Layer 6 of a small transformer language model trained on English Wikipedia (15 layers, counted from 0, width 96).
A neuron's activation on a vector x is SiLU(gate . x) times (in . x), where the dot is the dot product.

Input weights of the MLP neurons that the questions are about. A number n stands for n times 0.0088.
n17 gate: 18 -39 -10 3 -42 -4 9 -23 83 5 -2 -37 5 -3 -33 -22 10 -25 -13 18 -49 7 -22 1 -11 -16 35 -10 -4 13 30 44 -19 -9 0 19 -4 5 3 -30 -15 -24 21 -47 -20 -11 -36 31 7 -6 10 23 7 14 27 9 -33 6 5 16 -23 -31 27 18 -17 10 -6 63 10 -2 23 -24 18 -11 21 -42 23 6 -1 3 -11 50 -31 -22 28 19 16 -16 -22 22 1 31 14 -28 -9 -18
n19 gate: -3 -65 20 1 4 -26 22 42 29 1 -37 29 -3 -5 16 -15 0 -1 -3 -40 7 -17 -31 12 10 1 -33 -14 11 -7 41 -29 -7 7 8 -7 26 36 28 9 6 -13 31 20 -18 -32 20 27 -26 -3 23 4 3 -25 11 -1 29 -21 10 4 -26 10 -14 -35 3 7 -18 -20 1 -6 12 34 15 2 -6 -9 -13 -19 16 -44 26 -1 8 -22 64 14 26 11 41 13 -1 24 -20 -42 11 -14
n23 gate: -25 16 22 -35 7 -22 -28 5 -20 -3 -24 -1 21 31 -33 -15 -2 33 -2 -13 -6 9 -16 -3 -17 12 -9 -6 21 16 -19 39 -31 -26 10 -18 -4 -34 -4 -13 -26 28 10 -21 -4 -13 4 -35 3 13 -12 -12 11 7 -24 -1 30 3 3 -15 -31 -8 7 -9 25 10 4 -15 9 10 -21 -31 12 31 -40 -13 4 9 29 -13 7 -9 10 -6 -7 1 -8 -5 16 4 22 12 30 -4 14 29
n48 gate: 22 9 20 9 -29 7 9 1 -10 -4 4 21 -5 -22 -7 7 -22 26 8 18 24 -6 -38 -30 12 -16 -11 -23 -15 -18 -20 13 -18 60 -9 -20 23 -20 -20 -9 13 15 -11 30 11 -22 -28 55 6 -2 9 5 -25 4 -5 -6 2 -12 -39 -5 -4 49 -6 -20 10 -3 28 34 -18 -19 13 6 18 6 22 4 9 8 2 33 7 -26 -19 27 -26 8 -11 -23 19 22 23 -15 -4 25 -34 -5
n120 gate: 47 -8 -10 -40 -27 10 -19 6 -6 33 12 8 -31 16 -25 50 16 9 -52 -18 -25 37 -21 -20 -8 1 35 -7 11 3 29 -52 -35 -7 8 50 -13 -6 4 -2 15 -13 -24 -7 -12 -30 -52 37 21 -3 -5 3 23 33 -35 17 3 -9 -36 -9 -11 19 -44 -30 51 -61 10 28 -2 -21 -6 14 -8 3 24 43 -9 -25 8 -47 1 -33 0 0 30 -49 16 4 -25 -4 -26 -28 -7 8 -15 3
n129 gate: 3 -20 6 8 27 -18 11 -27 -3 -18 -12 -10 -27 -3 26 -10 -32 -15 10 -19 44 11 -35 27 0 -9 -12 -4 28 -32 18 38 15 -30 -47 7 26 46 1 27 -25 27 -26 35 -21 17 23 -7 -19 3 -7 -9 8 -2 -19 27 14 9 -54 3 -14 -18 -15 9 -10 2 -16 -8 -18 38 16 -3 21 -19 -26 22 -25 8 2 -15 -20 23 21 27 -13 -1 33 23 7 26 13 14 13 46 34 26
n142 gate: 15 13 5 -1 -4 32 -3 17 -1 -12 31 -15 -9 14 -8 -1 -24 60 5 18 -5 -18 -31 0 1 23 31 -32 8 -29 -15 4 53 9 -2 21 -3 3 -25 -19 28 -17 -2 1 9 9 -24 6 41 55 29 27 -41 -4 -34 -7 -19 24 -7 -27 -6 -30 6 -19 6 42 12 17 14 -2 21 -9 1 -21 -18 -3 1 16 9 -36 -17 9 -10 -11 9 5 -17 5 -13 -2 -15 17 44 1 -27 14
n143 gate: 28 5 13 8 12 5 10 2 -13 -18 1 -31 32 24 -15 8 -29 -3 23 13 -19 -18 11 -28 22 1 -27 -21 -4 5 10 11 -68 19 -35 7 -46 40 3 2 15 -32 -10 21 -38 43 -3 11 -2 -3 -18 -17 -6 55 -9 -1 -29 21 -45 -21 8 -17 -16 19 -5 -13 -20 -15 -2 21 41 -33 -7 7 -37 -7 -60 -6 34 0 16 13 -3 44 -13 3 18 -12 -32 19 10 10 -23 16 6 -7
n171 gate: 5 -14 -15 30 -14 12 19 -5 1 -8 10 -18 12 17 -13 -28 -33 9 10 -36 22 -19 3 43 -12 -17 10 -28 13 -36 -3 -16 3 19 -26 -23 21 8 -16 -4 -14 -51 2 -45 21 7 16 -1 -15 -14 -3 -5 -18 -19 -29 -18 -21 -9 10 3 2 22 11 -24 3 31 2 26 6 4 -7 -2 -25 43 17 6 -29 6 17 -23 22 -2 28 -29 6 -24 4 46 27 3 -3 19 95 14 31 -16
n173 gate: -7 -7 11 -1 7 -15 23 -5 2 16 -29 -41 -19 -15 -12 -16 -20 -9 -45 2 11 16 -23 -43 5 28 3 14 -2 13 -46 -38 -28 32 0 24 10 41 4 8 17 5 -1 32 8 2 -5 3 15 22 -24 23 61 -15 -24 -19 3 -5 -11 -9 -26 24 -15 7 -20 5 13 16 -13 -2 20 -1 3 -3 7 14 -13 0 -4 -1 6 -3 17 47 -16 -4 39 -11 19 8 11 -1 21 49 4 -1
n210 gate: 25 -3 21 14 -15 1 -11 -47 28 -3 2 20 4 -28 -42 13 24 -5 -7 -35 -33 -3 -6 -28 30 -29 25 3 -24 -24 48 7 -12 -8 30 -6 -20 -17 27 -28 8 -61 -13 17 -3 -7 -23 -26 19 -12 -23 11 14 -2 8 -30 7 16 -45 -41 -3 16 -4 11 -6 -36 -12 -16 19 0 3 -2 -9 35 19 8 -13 -10 -28 -15 24 22 -32 -16 -20 -25 -23 4 20 7 -7 14 -26 3 -3 23
n232 gate: -20 -15 -13 -14 -9 -31 -8 -26 -18 4 -17 10 -28 5 -26 4 38 -3 7 -23 -46 34 2 -14 52 36 24 9 1 11 -4 20 -2 23 21 4 16 13 -31 -3 24 40 12 -13 -16 -33 -17 -12 -7 29 15 8 23 29 -11 -7 -19 -23 -4 6 4 7 1 1 -23 21 -8 -21 -3 2 19 -25 -44 -20 8 38 39 -11 -16 -9 -8 5 7 8 -35 1 59 -17 6 17 -13 -2 -3 16 -24 -5
n17 in: -14 37 -31 46 18 1 7 3 -14 -18 37 -13 18 -3 1 -23 -26 -13 -27 23 6 -24 20 -16 -11 -3 -9 -4 38 30 -26 37 19 10 -16 -45 12 25 15 -66 -33 22 28 26 -6 6 37 10 -49 -38 -23 17 14 -5 31 -51 3 19 -22 7 -12 16 -10 16 5 2 -6 -31 -14 -32 18 -39 7 22 -19 10 -8 -5 -25 -5 4 34 -1 15 -17 37 -3 0 -23 9 15 5 0 32 37 15
n19 in: 3 -17 48 17 11 34 49 23 18 8 -2 12 10 -11 -24 2 19 -28 7 -15 0 3 -6 8 -9 9 -10 -3 -12 -21 47 26 0 -16 10 -45 6 16 23 7 20 -10 21 26 -33 -7 32 14 -41 -13 19 -17 -6 1 15 7 16 -10 13 6 -17 -16 -15 -29 -31 -6 -13 7 1 -1 42 -8 14 20 -1 7 -10 -6 41 -3 52 13 -25 0 24 -17 21 -5 39 7 9 -16 -14 -68 -11 -5
n23 in: -7 2 13 -72 19 -23 7 -15 26 14 3 -3 -41 38 10 -3 8 3 -23 -12 2 14 1 2 28 5 -9 -10 2 21 -11 2 -15 1 28 22 -8 -4 1 -1 27 -19 -2 -6 2 -27 1 -26 11 7 -16 14 -11 7 -26 -32 6 29 -22 -39 13 16 21 4 -2 15 17 -6 -8 18 -47 12 7 2 -42 -8 9 16 11 -4 31 0 -13 7 11 -14 -48 -4 7 -2 27 17 -6 -1 18 -5
n48 in: 46 3 5 15 9 18 -32 -1 -11 9 18 -26 -24 -2 -3 -4 -11 2 -5 27 28 10 23 -4 5 -10 4 -1 12 4 -54 21 7 -2 -14 -15 2 13 18 10 12 -21 -3 4 -15 -9 -8 45 -23 -5 3 -19 -46 9 -33 4 -26 -14 -15 -10 -9 9 14 -15 8 -4 23 15 -13 -26 20 8 -28 -30 14 -4 26 29 -14 2 11 3 5 -11 -1 10 8 -15 -33 6 35 -7 3 -35 2 17
n120 in: -37 30 -11 -3 5 -7 -14 49 19 -24 20 -13 -23 -13 52 -19 10 -15 9 28 3 -20 32 35 13 -32 -5 27 -30 1 -8 31 46 -14 15 6 8 7 28 -9 5 -30 -19 -8 -10 13 14 6 29 -43 26 -8 -49 1 4 -13 -5 20 10 15 36 -17 -17 -15 -28 11 10 9 26 -29 4 22 49 51 -9 -33 33 -21 10 33 49 -14 0 -2 -8 -11 -32 -16 8 -14 2 20 -22 -2 -1 -26
n129 in: -11 -9 -44 -21 -47 17 4 -2 3 -27 -22 19 -12 -13 -2 -24 -30 5 -23 5 55 20 -10 1 -17 26 -6 -5 -50 21 25 -44 -36 12 1 18 -23 -13 -12 -18 -13 17 19 25 -1 2 16 7 -4 0 -40 -8 8 -27 -7 -21 -10 29 -9 9 7 21 -6 -15 -17 -42 -31 -12 -23 22 8 -6 17 5 10 10 15 -29 12 -5 12 19 -5 25 -6 -22 47 14 1 -39 13 15 1 4 0 -1
n142 in: 16 -25 -5 -17 -59 14 -8 -39 10 -22 -9 -6 21 13 13 55 -23 -2 -2 8 -6 12 -7 -33 10 17 3 -13 -2 22 -21 -2 1 -5 23 -11 -35 -15 -20 4 -22 -12 5 10 14 8 42 9 -25 -2 -2 21 -32 7 -5 -20 -20 28 43 -25 -1 8 18 21 -35 5 10 23 -8 14 -13 20 -12 26 -14 -16 10 15 30 25 3 7 -16 35 26 1 -10 -26 27 -28 -10 47 16 -36 -23 -10
n143 in: -38 1 -7 -53 -11 -20 40 2 -9 12 -14 21 -39 34 34 23 9 29 2 11 13 28 -22 -31 -33 12 18 31 11 3 -21 -16 -35 -29 25 -4 13 15 2 1 -40 21 15 -16 -17 8 0 20 13 -10 -5 39 8 -10 9 5 4 25 -4 -28 -15 -11 34 33 -38 12 7 -16 -13 -18 -15 17 12 5 1 41 1 13 -35 23 -4 -25 3 -38 14 -5 -14 19 2 -2 10 6 -6 18 9 -17
n171 in: 46 -19 19 17 4 7 2 -8 6 12 -1 37 4 1 -14 -10 -12 -4 24 -5 -13 35 -11 22 23 -23 34 -6 -21 -11 1 48 15 2 -27 -20 -30 12 23 7 0 34 0 22 -9 -36 -23 -36 16 15 -29 -7 -12 -10 20 17 -19 -28 16 4 -30 -31 -10 21 -19 -26 10 33 -3 -6 10 -36 44 35 -16 4 9 6 -23 27 -10 -4 -35 3 20 8 7 13 -53 -20 6 -27 -10 -18 1 14
n173 in: 25 -1 32 -9 23 -15 -2 -37 45 -9 18 -7 13 -5 36 -9 14 -48 -1 1 10 -1 23 -21 -19 1 -34 -22 2 19 5 9 -7 -4 13 17 12 4 -3 3 6 -29 2 -49 27 -7 26 -24 8 -18 17 -1 -7 -20 21 -24 9 32 22 4 7 -8 22 10 18 0 0 -16 -9 20 -6 28 -12 41 -19 -6 -6 -5 22 8 -6 7 -1 -13 4 -35 -8 -3 6 30 -6 -11 37 38 -3 18
n210 in: 7 29 -16 -11 10 40 -10 8 22 13 -23 -52 -24 1 39 -17 -4 -15 23 4 41 -35 40 -7 19 10 5 34 2 -30 -18 -16 -1 -12 27 -6 20 -1 -21 5 -3 25 3 -15 -5 1 -7 9 -37 -23 -8 -6 14 8 -4 9 31 -39 23 22 45 -10 19 -9 6 41 -3 7 -7 8 -20 -4 29 -28 -37 11 -9 3 31 -13 -29 -43 25 -10 33 52 -27 18 2 -18 -28 -44 34 -22 -12 -38
n232 in: 14 -29 37 31 -14 34 -24 2 -10 27 -14 14 22 -6 -23 21 -6 -43 -10 23 33 -22 -18 11 10 -11 -5 14 7 -23 -27 10 -33 25 -13 -29 -15 18 -11 37 -25 32 12 4 14 17 41 4 39 -9 15 -7 -1 -30 -8 -12 1 -15 5 20 8 -9 -5 -34 11 13 -6 16 -9 -3 -7 14 -1 3 4 13 -8 -9 -24 29 11 20 1 -27 1 -9 -16 2 12 -25 -44 -7 5 6 -20 4

Each question shows a token from some text and the vector x that enters the MLP there. A number n stands for n times 0.036.

"mil": -37 16 -17 4 12 9 51 -51 0 -4 -32 27 27 18 5 44 -24 -33 29 0 -13 18 -30 16 10 -17 -32 16 -11 -23 38 -32 -9 -17 6 23 -3 -26 4 -6 -15 -2 -2 4 -8 -39 20 10 7 37 -21 26 -24 3 -1 -22 25 -30 6 1 -33 -33 32 17 -36 24 -14 7 15 -14 0 0 -29 -15 6 26 -15 -5 -1 -32 -32 2 40 28 20 -38 -42 -29 -37 -20 -42 -44 -19 40 -15 -8
Which neuron fires most, and how strongly? n48, at about 0.99

"people ": -3 35 18 -14 34 -25 32 -14 -30 3 -19 -23 -44 17 -28 -7 -35 -9 3 -37 -22 21 -32 14 -28 -14 -18 -26 -12 -4 19 -33 -8 8 -15 -4 -31 -24 18 -8 -16 14 -27 -38 -5 -15 10 54 -1 -10 -12 21 -18 -6 26 -19 15 -23 -10 -11 -32 -41 0 -6 21 14 28 -5 -3 -44 10 -28 -31 -2 32 -14 -38 21 19 10 19 -36 -19 31 -27 3 -21 -21 -30 -24 -24 -23 -13 44 -35 2
Which neuron fires most, and how strongly? n143, at about 1.5

"c": -36 9 -28 -7 3 0 59 4 -11 9 -5 6 33 -10 17 24 -30 -63 15 -37 17 9 -31 -2 5 -42 -43 7 -13 -4 24 -30 10 0 2 -3 9 -9 -28 -43 8 8 -33 1 -26 -41 28 25 -9 47 1 9 -24 -2 14 -15 20 3 -6 -15 3 -25 29 15 -5 16 13 -1 1 12 8 5 -11 -3 62 10 0 34 2 -3 -38 -16 50 6 -9 1 0 -14 -34 -47 -22 -4 -26 23 0 -48
Which neuron lights up most? n129

"ep": -8 31 27 1 13 -18 3 -39 12 -38 -42 25 13 28 0 -5 -37 -38 7 -39 34 34 -22 19 12 -17 -5 15 -11 -32 27 -30 -1 15 -6 0 -51 -28 0 -1 -9 40 8 -12 53 -17 15 13 18 1 -23 24 9 42 23 -15 -2 30 18 -6 -19 -16 25 24 12 39 1 -20 5 13 -24 -77 -21 39 -9 -4 -36 -9 -20 -14 -35 -30 -9 -6 -1 5 6 -19 17 -8 -61 -10 7 29 -6 -25
Which neuron lights up most? n171

"ad": 6 12 0 6 12 -9 36 -12 13 -2 -24 -2 41 11 -16 0 -17 -3 5 -13 -11 15 -37 -10 14 20 -29 31 -27 -62 16 -22 31 5 -4 15 -4 11 0 -8 -15 18 -24 7 -25 -31 32 2 4 -1 -10 19 -14 4 10 -29 22 -2 -6 -19 -8 -73 12 28 -3 39 -17 -7 -16 20 8 10 -30 9 47 7 -30 -30 -24 -15 -5 16 48 11 -16 -3 -32 -31 -53 -29 -22 -13 -18 64 -25 -2
The three highest activations, in order: n143, n232, n48

"r": -34 31 -22 9 12 -17 42 -22 -16 20 0 28 46 -22 10 19 -19 -45 -6 -48 -6 -10 -14 -5 -3 13 -46 53 -17 -6 41 -4 -3 -6 -6 -1 8 -10 -12 -43 -11 12 -15 28 -22 -35 9 23 -3 14 -41 21 11 -2 33 -11 27 -15 -6 -40 11 -28 37 6 5 42 12 14 4 37 7 15 -4 4 21 10 -35 9 16 7 -13 -13 14 -10 -35 14 -31 11 -27 -45 -53 -25 3 34 -16 -30
Which neuron lights up most? n210

"has ": 19 23 15 -40 17 -15 48 9 5 23 -32 -28 -38 29 -7 4 -59 -24 2 -23 -20 12 -40 0 -13 -11 -13 23 -36 -23 15 -27 -3 -17 -14 -1 15 -5 -23 -39 10 29 -7 -30 -17 -27 12 57 -26 -14 8 -2 -36 6 26 -7 24 -5 -3 -15 -5 7 -35 19 16 9 18 -30 -5 -15 -7 12 3 26 43 -32 -44 0 -3 1 19 4 -15 -8 -18 7 -15 -35 -8 -43 -10 -15 -10 7 -33 9
Which neuron lights up most? n19

"é": -43 22 -1 17 30 -27 -6 4 3 -29 -8 -7 31 5 -66 -18 -25 -36 29 -24 -26 -14 -4 19 -46 -15 -20 10 -23 -14 19 -8 36 -24 2 12 -56 1 2 5 -7 14 46 -12 33 -36 44 4 -20 -19 -38 -16 -5 7 -13 -20 -8 -5 46 -9 5 -67 2 4 -7 5 9 -24 -8 -3 12 -6 -46 19 -9 -24 -24 21 -1 -17 -45 -22 -13 -9 -17 3 5 -15 -19 -28 -55 15 -6 27 -22 -5
Which neuron lights up most? n171

"there ": 8 -2 42 -9 23 -12 28 -16 -25 8 -30 10 -35 35 14 -10 -35 -21 0 -18 -16 7 -37 32 -4 19 -31 -7 1 -52 -14 -67 -9 19 -4 -8 -36 -32 -7 -48 -31 41 -14 -36 28 -26 10 32 8 -10 2 50 2 -8 -1 -25 9 6 -25 -25 -31 -18 29 20 -6 7 29 -30 5 -34 6 -36 -11 26 13 -2 -15 3 21 22 19 -14 -14 -15 -18 -8 -33 -22 -4 -9 1 -19 28 6 -56 -24
Which neuron lights up most? n23

"L": -18 27 5 -18 -19 22 12 -30 20 -11 14 -26 2 10 20 44 -17 -48 -13 5 11 -3 -44 27 -13 10 -56 32 1 -18 8 -19 21 -8 -63 10 10 -35 -7 -27 -9 22 19 10 15 -30 24 18 -30 27 -50 33 -16 12 -23 -24 22 -14 9 -23 7 -31 17 24 -7 39 1 -7 27 -6 -14 4 -37 31 56 14 -14 9 7 6 -24 -20 38 -1 -13 -6 -1 -18 -20 -15 -25 -31 -23 14 -3 -22
Which neuron lights up most? n19

"eg": -20 15 5 24 32 -47 38 5 7 -10 -19 -30 5 -26 -9 1 -69 -11 4 -26 -20 11 -44 -10 -5 -20 -25 9 -18 -12 -4 -25 -7 -41 -3 8 -47 18 0 -11 7 6 31 21 45 -56 28 3 -6 15 12 25 16 8 21 3 20 -16 44 -14 -15 -36 -20 15 13 42 -1 1 20 8 -29 10 -52 42 6 -9 -22 -22 12 -2 -9 -14 19 7 -4 -11 -27 -10 -25 -9 -64 14 -23 13 -5 17
The two highest activations, in order: n173, n48

"en": -37 18 -28 10 5 -6 45 -18 -3 -14 -45 2 0 -25 -14 -18 -23 -75 41 -18 -14 22 -9 22 -1 6 -16 27 -14 -17 34 -22 48 -3 11 17 -20 -4 -18 6 -2 34 -24 14 -6 -19 12 18 26 23 -48 12 -24 28 21 -15 -1 16 -19 -38 0 -42 -9 21 -13 30 -25 -3 18 3 40 14 -12 6 22 34 -19 -21 0 12 1 -9 40 -6 -17 2 -4 -14 -17 -24 -68 -8 8 47 24 -19
Which neuron lights up most? n129

"and ": 19 8 -4 -11 25 -6 51 10 5 2 -37 -16 -32 17 13 -17 -14 -22 18 -15 -48 14 13 14 8 4 -7 13 -15 -1 23 -9 25 17 -31 7 15 -16 5 -28 -17 53 -9 -13 40 -16 4 79 0 -9 -3 16 -23 12 -7 -4 12 -1 -25 -23 -50 1 5 8 11 31 1 0 23 -19 15 0 -2 -1 24 -6 -22 -14 15 12 16 13 -27 15 -5 9 -43 -13 -12 -35 -40 -22 -2 6 -17 -6
Which neuron fires most, and how strongly? n17, at about 0.74

"le ": 0 17 9 21 9 -32 39 -25 -40 8 -10 -12 -22 -9 -35 9 -31 -23 4 2 0 12 -13 7 -15 4 -15 -33 -30 -39 15 -20 5 21 -4 11 -10 -6 -1 18 -13 32 10 -30 11 -31 15 72 -9 0 -30 13 -17 16 -14 -11 2 10 5 -5 -7 -22 33 6 19 25 5 2 19 -23 -11 -19 -42 10 17 -15 3 2 2 -8 -14 -30 -43 -13 -54 -10 -15 -32 -25 -40 -6 -6 -7 9 -28 -7
Which neuron lights up most? n48

"sur": -32 16 -35 19 -7 -41 53 -25 -2 -9 -16 17 -3 -5 -10 7 -33 -13 20 -37 -21 4 -20 7 26 -1 -6 32 -15 -11 33 -23 46 -20 32 25 4 -11 19 5 -6 5 50 -42 24 -35 40 -1 -6 -19 -32 8 7 1 38 -28 34 -7 25 -20 -20 -29 -24 -8 -1 -2 -16 9 16 -35 -11 3 -17 0 29 -51 -11 -12 3 38 -36 9 29 -15 -15 21 -45 -70 -45 -12 -20 7 8 41 -8 -24
Which neuron fires most, and how strongly? n17, at about 1.5

"a ": -13 17 -7 12 20 -15 48 -41 -37 10 -22 -6 -12 2 -12 -20 -25 -26 34 2 10 9 1 4 -1 12 -10 -13 -35 -30 7 -27 30 8 -24 -15 32 -1 16 4 -13 24 -5 -14 0 -37 35 67 6 5 -14 -24 -9 1 0 -14 5 35 -19 -10 -14 -33 17 19 -6 12 7 -15 20 8 7 -2 -15 2 51 52 -18 22 -12 0 2 13 -40 -26 -38 10 -13 -6 -28 -12 -4 -39 -19 14 -25 -7
Which neuron lights up most? n48

"ent": -19 3 -28 -4 15 -13 -24 -21 -7 -15 -26 18 9 -27 -4 -7 -30 -44 37 -25 -23 35 -25 6 14 -12 -23 24 -14 6 33 9 36 18 28 -1 -10 6 7 4 13 40 60 -17 -30 -35 48 -3 34 4 -2 8 2 -19 16 -16 -14 11 22 -39 0 -47 25 23 7 22 -6 8 -9 -16 0 9 -54 -5 -18 6 1 -35 8 17 -13 -17 60 22 -16 -26 -7 9 -38 -36 -45 3 -35 11 4 -18
Which neuron lights up most? n232

"se": -23 31 15 -6 20 -23 54 -48 -31 -10 -1 10 -6 -39 -12 30 -46 -23 8 -15 12 12 -34 16 -18 -12 -26 47 -11 -35 27 -19 46 16 13 33 -21 -6 20 9 -16 14 1 -20 11 -27 31 6 23 10 6 16 21 28 -3 -34 0 -31 21 -48 -12 -15 -2 -5 -5 12 16 22 18 -2 2 -11 -54 20 22 17 -3 -40 9 13 -20 29 30 15 -2 -23 -13 -41 -33 -41 -23 -13 -8 7 11 -40
The three highest activations, in order: n232, n48, n17

"that ": 2 -20 23 7 26 -35 20 -14 0 9 -24 -11 -23 24 1 -17 -21 -11 33 -34 -7 18 -5 30 -35 -14 -22 3 -7 -11 13 -34 7 9 -24 -3 -17 -25 -15 -16 -34 31 -25 -47 17 -45 5 61 18 17 -29 36 -7 9 18 -1 42 -4 -33 -3 -28 -11 -8 4 6 25 13 -19 35 -7 -4 -34 -3 -3 43 4 -21 23 10 12 33 12 -24 -9 14 -18 -22 -15 -10 -41 -12 -19 -12 -26 -21 -4
The two highest activations, in order: n19, n171

"do ": 10 15 34 5 35 -19 33 -20 -33 -8 -50 -13 -39 16 -13 -1 -26 2 30 -2 -17 6 -55 19 -25 -2 -41 2 -2 -3 21 -36 -14 8 -17 -8 -26 -34 19 -11 4 39 12 -12 -18 -9 -6 50 -22 -23 -1 19 -17 7 0 -4 19 -15 -20 -4 -8 -45 0 23 35 16 19 -3 5 -41 12 -19 -2 7 28 -5 -32 15 14 29 -12 -13 -20 0 -3 9 -8 -32 15 -25 -38 -48 -3 58 -59 -14
Which neuron lights up most? n143

"E ": -20 25 18 4 12 6 11 0 -39 15 1 -13 -14 -28 -4 8 -32 -26 -24 -24 -1 15 -30 -7 -20 10 -29 -37 -20 -33 -19 -32 7 13 4 24 -14 -16 6 11 -22 18 44 6 26 -36 40 56 -4 21 -29 -3 -29 3 -20 -35 6 12 -2 -22 -17 -14 3 22 -4 17 10 4 2 9 -5 2 -40 -5 18 -11 -17 -1 17 3 21 -11 -59 -22 -31 12 -24 -46 -17 -40 -34 -3 -29 12 -17 -6
The two highest activations, in order: n142, n48

"the ": 0 10 -7 26 14 -4 19 -28 -19 11 -13 -17 -14 -3 8 -6 -30 -23 4 -7 5 3 -8 17 -10 6 -13 -11 -20 -19 33 -61 25 -2 5 9 7 -10 -26 -17 -16 19 -21 -18 6 -41 40 73 6 13 -20 -36 8 -4 1 -24 12 -12 -12 -5 -5 -20 8 9 -34 18 -10 -12 38 7 -7 -9 -9 4 46 32 3 21 -21 -1 2 28 -60 -9 -25 0 -27 -6 -22 -5 0 -42 -1 6 -14 -4
Which neuron lights up most? n23

"where ": 6 -25 18 11 25 -23 35 -3 -3 8 -28 -25 -7 18 26 -6 -38 -7 33 -1 -11 29 -16 25 -12 -19 -45 15 2 -7 9 -16 14 15 -25 6 9 -11 -15 -14 -59 22 6 -16 -6 -33 24 61 12 15 -4 37 -11 0 -2 -7 15 3 -27 13 -54 -13 -8 -1 19 36 16 0 31 -4 -7 -25 -6 1 40 10 -18 -26 14 -12 18 10 -9 -18 1 -5 -37 -27 -14 -35 -12 -17 2 5 -32 -28
Which neuron lights up most? n19

"which ": -16 -6 20 8 29 -21 42 -18 -20 2 -38 -14 -32 18 29 -8 -37 0 24 4 -10 28 -21 14 -12 -14 -38 11 -18 -21 18 -12 10 31 -3 -12 -17 -25 -14 -12 -36 36 -2 -38 5 -47 14 54 9 -2 -24 36 1 5 2 -14 10 9 -27 -18 -25 -26 13 -4 6 27 23 -3 25 -9 3 -19 18 -11 63 -8 -11 7 16 -23 3 20 -37 -13 7 -18 -32 -13 -21 -50 -16 -14 -10 -6 -23 10
Which neuron fires most, and how strongly? n173, at about 0.19

". ": 23 10 33 -5 19 11 -5 -10 -31 -16 -41 -4 0 14 -21 -19 -24 -16 0 -7 -30 31 -20 6 -11 -14 -34 7 -19 -13 36 -15 18 -4 -5 35 36 -11 -1 -35 -1 51 -22 -51 25 -18 -10 65 1 12 -29 35 8 -4 1 -2 13 12 -31 -19 -46 -1 -26 11 -29 36 -8 -4 36 -6 -6 1 -12 6 22 -4 0 5 -6 -1 4 10 -2 -3 -34 27 -28 -20 -23 -38 -31 -22 -6 10 -13 1
Which neuron lights up most? n19

"tor": -43 18 -18 13 51 26 9 -45 38 7 -12 17 13 5 14 10 -17 -30 25 -33 -50 30 -13 32 -12 -16 -40 -5 -11 -23 36 -31 18 -18 14 9 0 -16 1 0 4 21 19 -31 6 -45 47 5 -21 16 -39 7 11 -7 14 -28 17 -12 9 -9 -34 -33 14 7 -22 9 -18 0 0 2 -5 -1 -56 -19 -18 16 -18 -37 3 12 -14 -30 13 -9 -6 29 -15 -5 -47 -30 -49 14 -32 42 -9 -19
Which neuron fires most, and how strongly? n120, at about 0.49

"spec": -28 23 -31 -23 65 -26 40 -9 7 -8 -15 -2 31 17 -2 -6 -7 -48 6 -15 -3 -2 -6 3 -23 -25 -13 2 -27 -13 17 -55 31 21 60 45 4 -12 -8 -24 -29 18 25 -2 32 -43 45 -2 11 38 -16 41 19 17 7 -24 28 2 9 -18 -9 -19 -4 6 22 -1 -18 2 -11 24 -6 -3 -21 38 -3 -17 12 -39 -7 -18 -23 25 3 14 -6 26 9 -18 2 -17 -20 -1 -46 28 -43 9
Which neuron lights up most? n173

"he ": 10 -8 4 -2 40 -29 7 -18 18 29 -21 -11 -25 31 -14 8 -28 -46 12 -44 -23 34 -28 -2 -29 13 -22 0 -33 4 20 -4 -17 -3 -22 12 14 7 -14 -8 -15 36 -16 -7 3 -19 35 49 -14 -6 -16 31 -26 2 7 -17 29 -10 -31 -32 2 -18 9 7 15 33 15 -8 13 -26 15 -19 -15 1 25 19 -35 4 8 5 2 3 -42 -12 -19 15 -41 -29 -25 -34 -4 -36 -13 25 -60 35
Which neuron lights up most? n143

"probl": -38 24 7 15 62 -35 15 -46 3 -38 -26 -2 -11 0 10 20 -35 -30 -5 -14 -33 -13 -37 26 12 3 -32 -1 -28 -38 16 -36 13 -14 12 26 -13 2 -10 -24 16 24 13 -26 -1 -30 55 0 30 -6 -20 12 -9 -10 8 -24 23 -36 -6 -34 -12 -21 3 -8 -5 30 2 -12 2 -21 39 2 -45 34 -5 31 -10 4 -3 -10 -15 -9 35 -13 -3 15 -42 -1 -20 -23 -19 -6 -18 8 -11 -63
The three highest activations, in order: n48, n210, n232

"196": -24 35 18 -7 38 -29 43 -1 30 -8 -62 -7 -19 -3 -46 13 -31 -28 0 9 -21 36 -10 -5 -41 16 -32 38 -14 -19 0 0 25 -13 -18 3 -6 -16 -12 -13 -22 1 10 -6 15 -13 17 38 13 26 -67 8 11 -24 -49 -23 17 8 29 -24 3 23 23 7 10 32 18 -10 -4 -21 13 -7 -3 37 9 -6 2 17 -1 -17 -19 -33 22 -14 8 9 -43 -17 -49 -36 10 -36 -28 21 -38 -3
Which neuron fires most, and how strongly? n23, at about 2.3

"iv": -21 48 -1 8 22 -31 39 10 26 -8 -44 -17 51 -5 3 -2 -3 -22 11 9 -10 4 -23 2 -3 4 -16 6 -34 -16 10 -44 39 -24 21 19 -23 -12 -1 -8 -5 36 33 18 31 -35 23 1 32 -2 -46 48 -20 6 5 -53 11 -29 15 -48 12 -41 -16 17 0 12 -42 -2 6 18 3 -22 -36 0 25 -21 -31 -28 4 2 -18 -8 21 1 8 -4 -4 -42 -43 8 -27 -2 -12 41 -17 6
Which neuron lights up most? n173

"app": -8 19 -9 10 43 -43 30 -22 -8 -19 -43 14 6 38 -19 -4 -38 -16 -1 -10 -3 4 -2 20 10 -22 -8 3 -18 -8 -5 0 6 -17 12 21 -6 0 4 -34 23 -2 1 17 6 -45 43 -17 1 13 -14 41 18 -7 -19 -15 34 25 23 -19 -29 -57 10 44 -42 22 19 -22 26 -28 -16 -48 -28 0 9 15 -42 7 -14 9 -25 -25 23 5 14 -20 -39 5 -30 -14 -23 -51 -17 22 4 -16
Which neuron lights up most? n23

"end": -33 43 3 14 33 -27 29 2 -9 -16 -23 -1 -5 -13 0 -9 -36 -40 38 0 -2 13 -31 18 28 1 5 36 -18 -26 49 -10 39 -15 -10 26 -7 -1 -22 -1 10 35 45 -26 -19 -22 15 12 29 -9 -18 7 -23 -15 -14 -18 31 -17 42 -14 -16 -43 12 11 -2 16 -4 18 13 -3 16 -42 -43 31 14 43 -28 -11 -26 -8 -23 16 30 43 -9 -16 3 -2 -24 -49 -36 23 13 31 23 -28
The three highest activations, in order: n171, n129, n232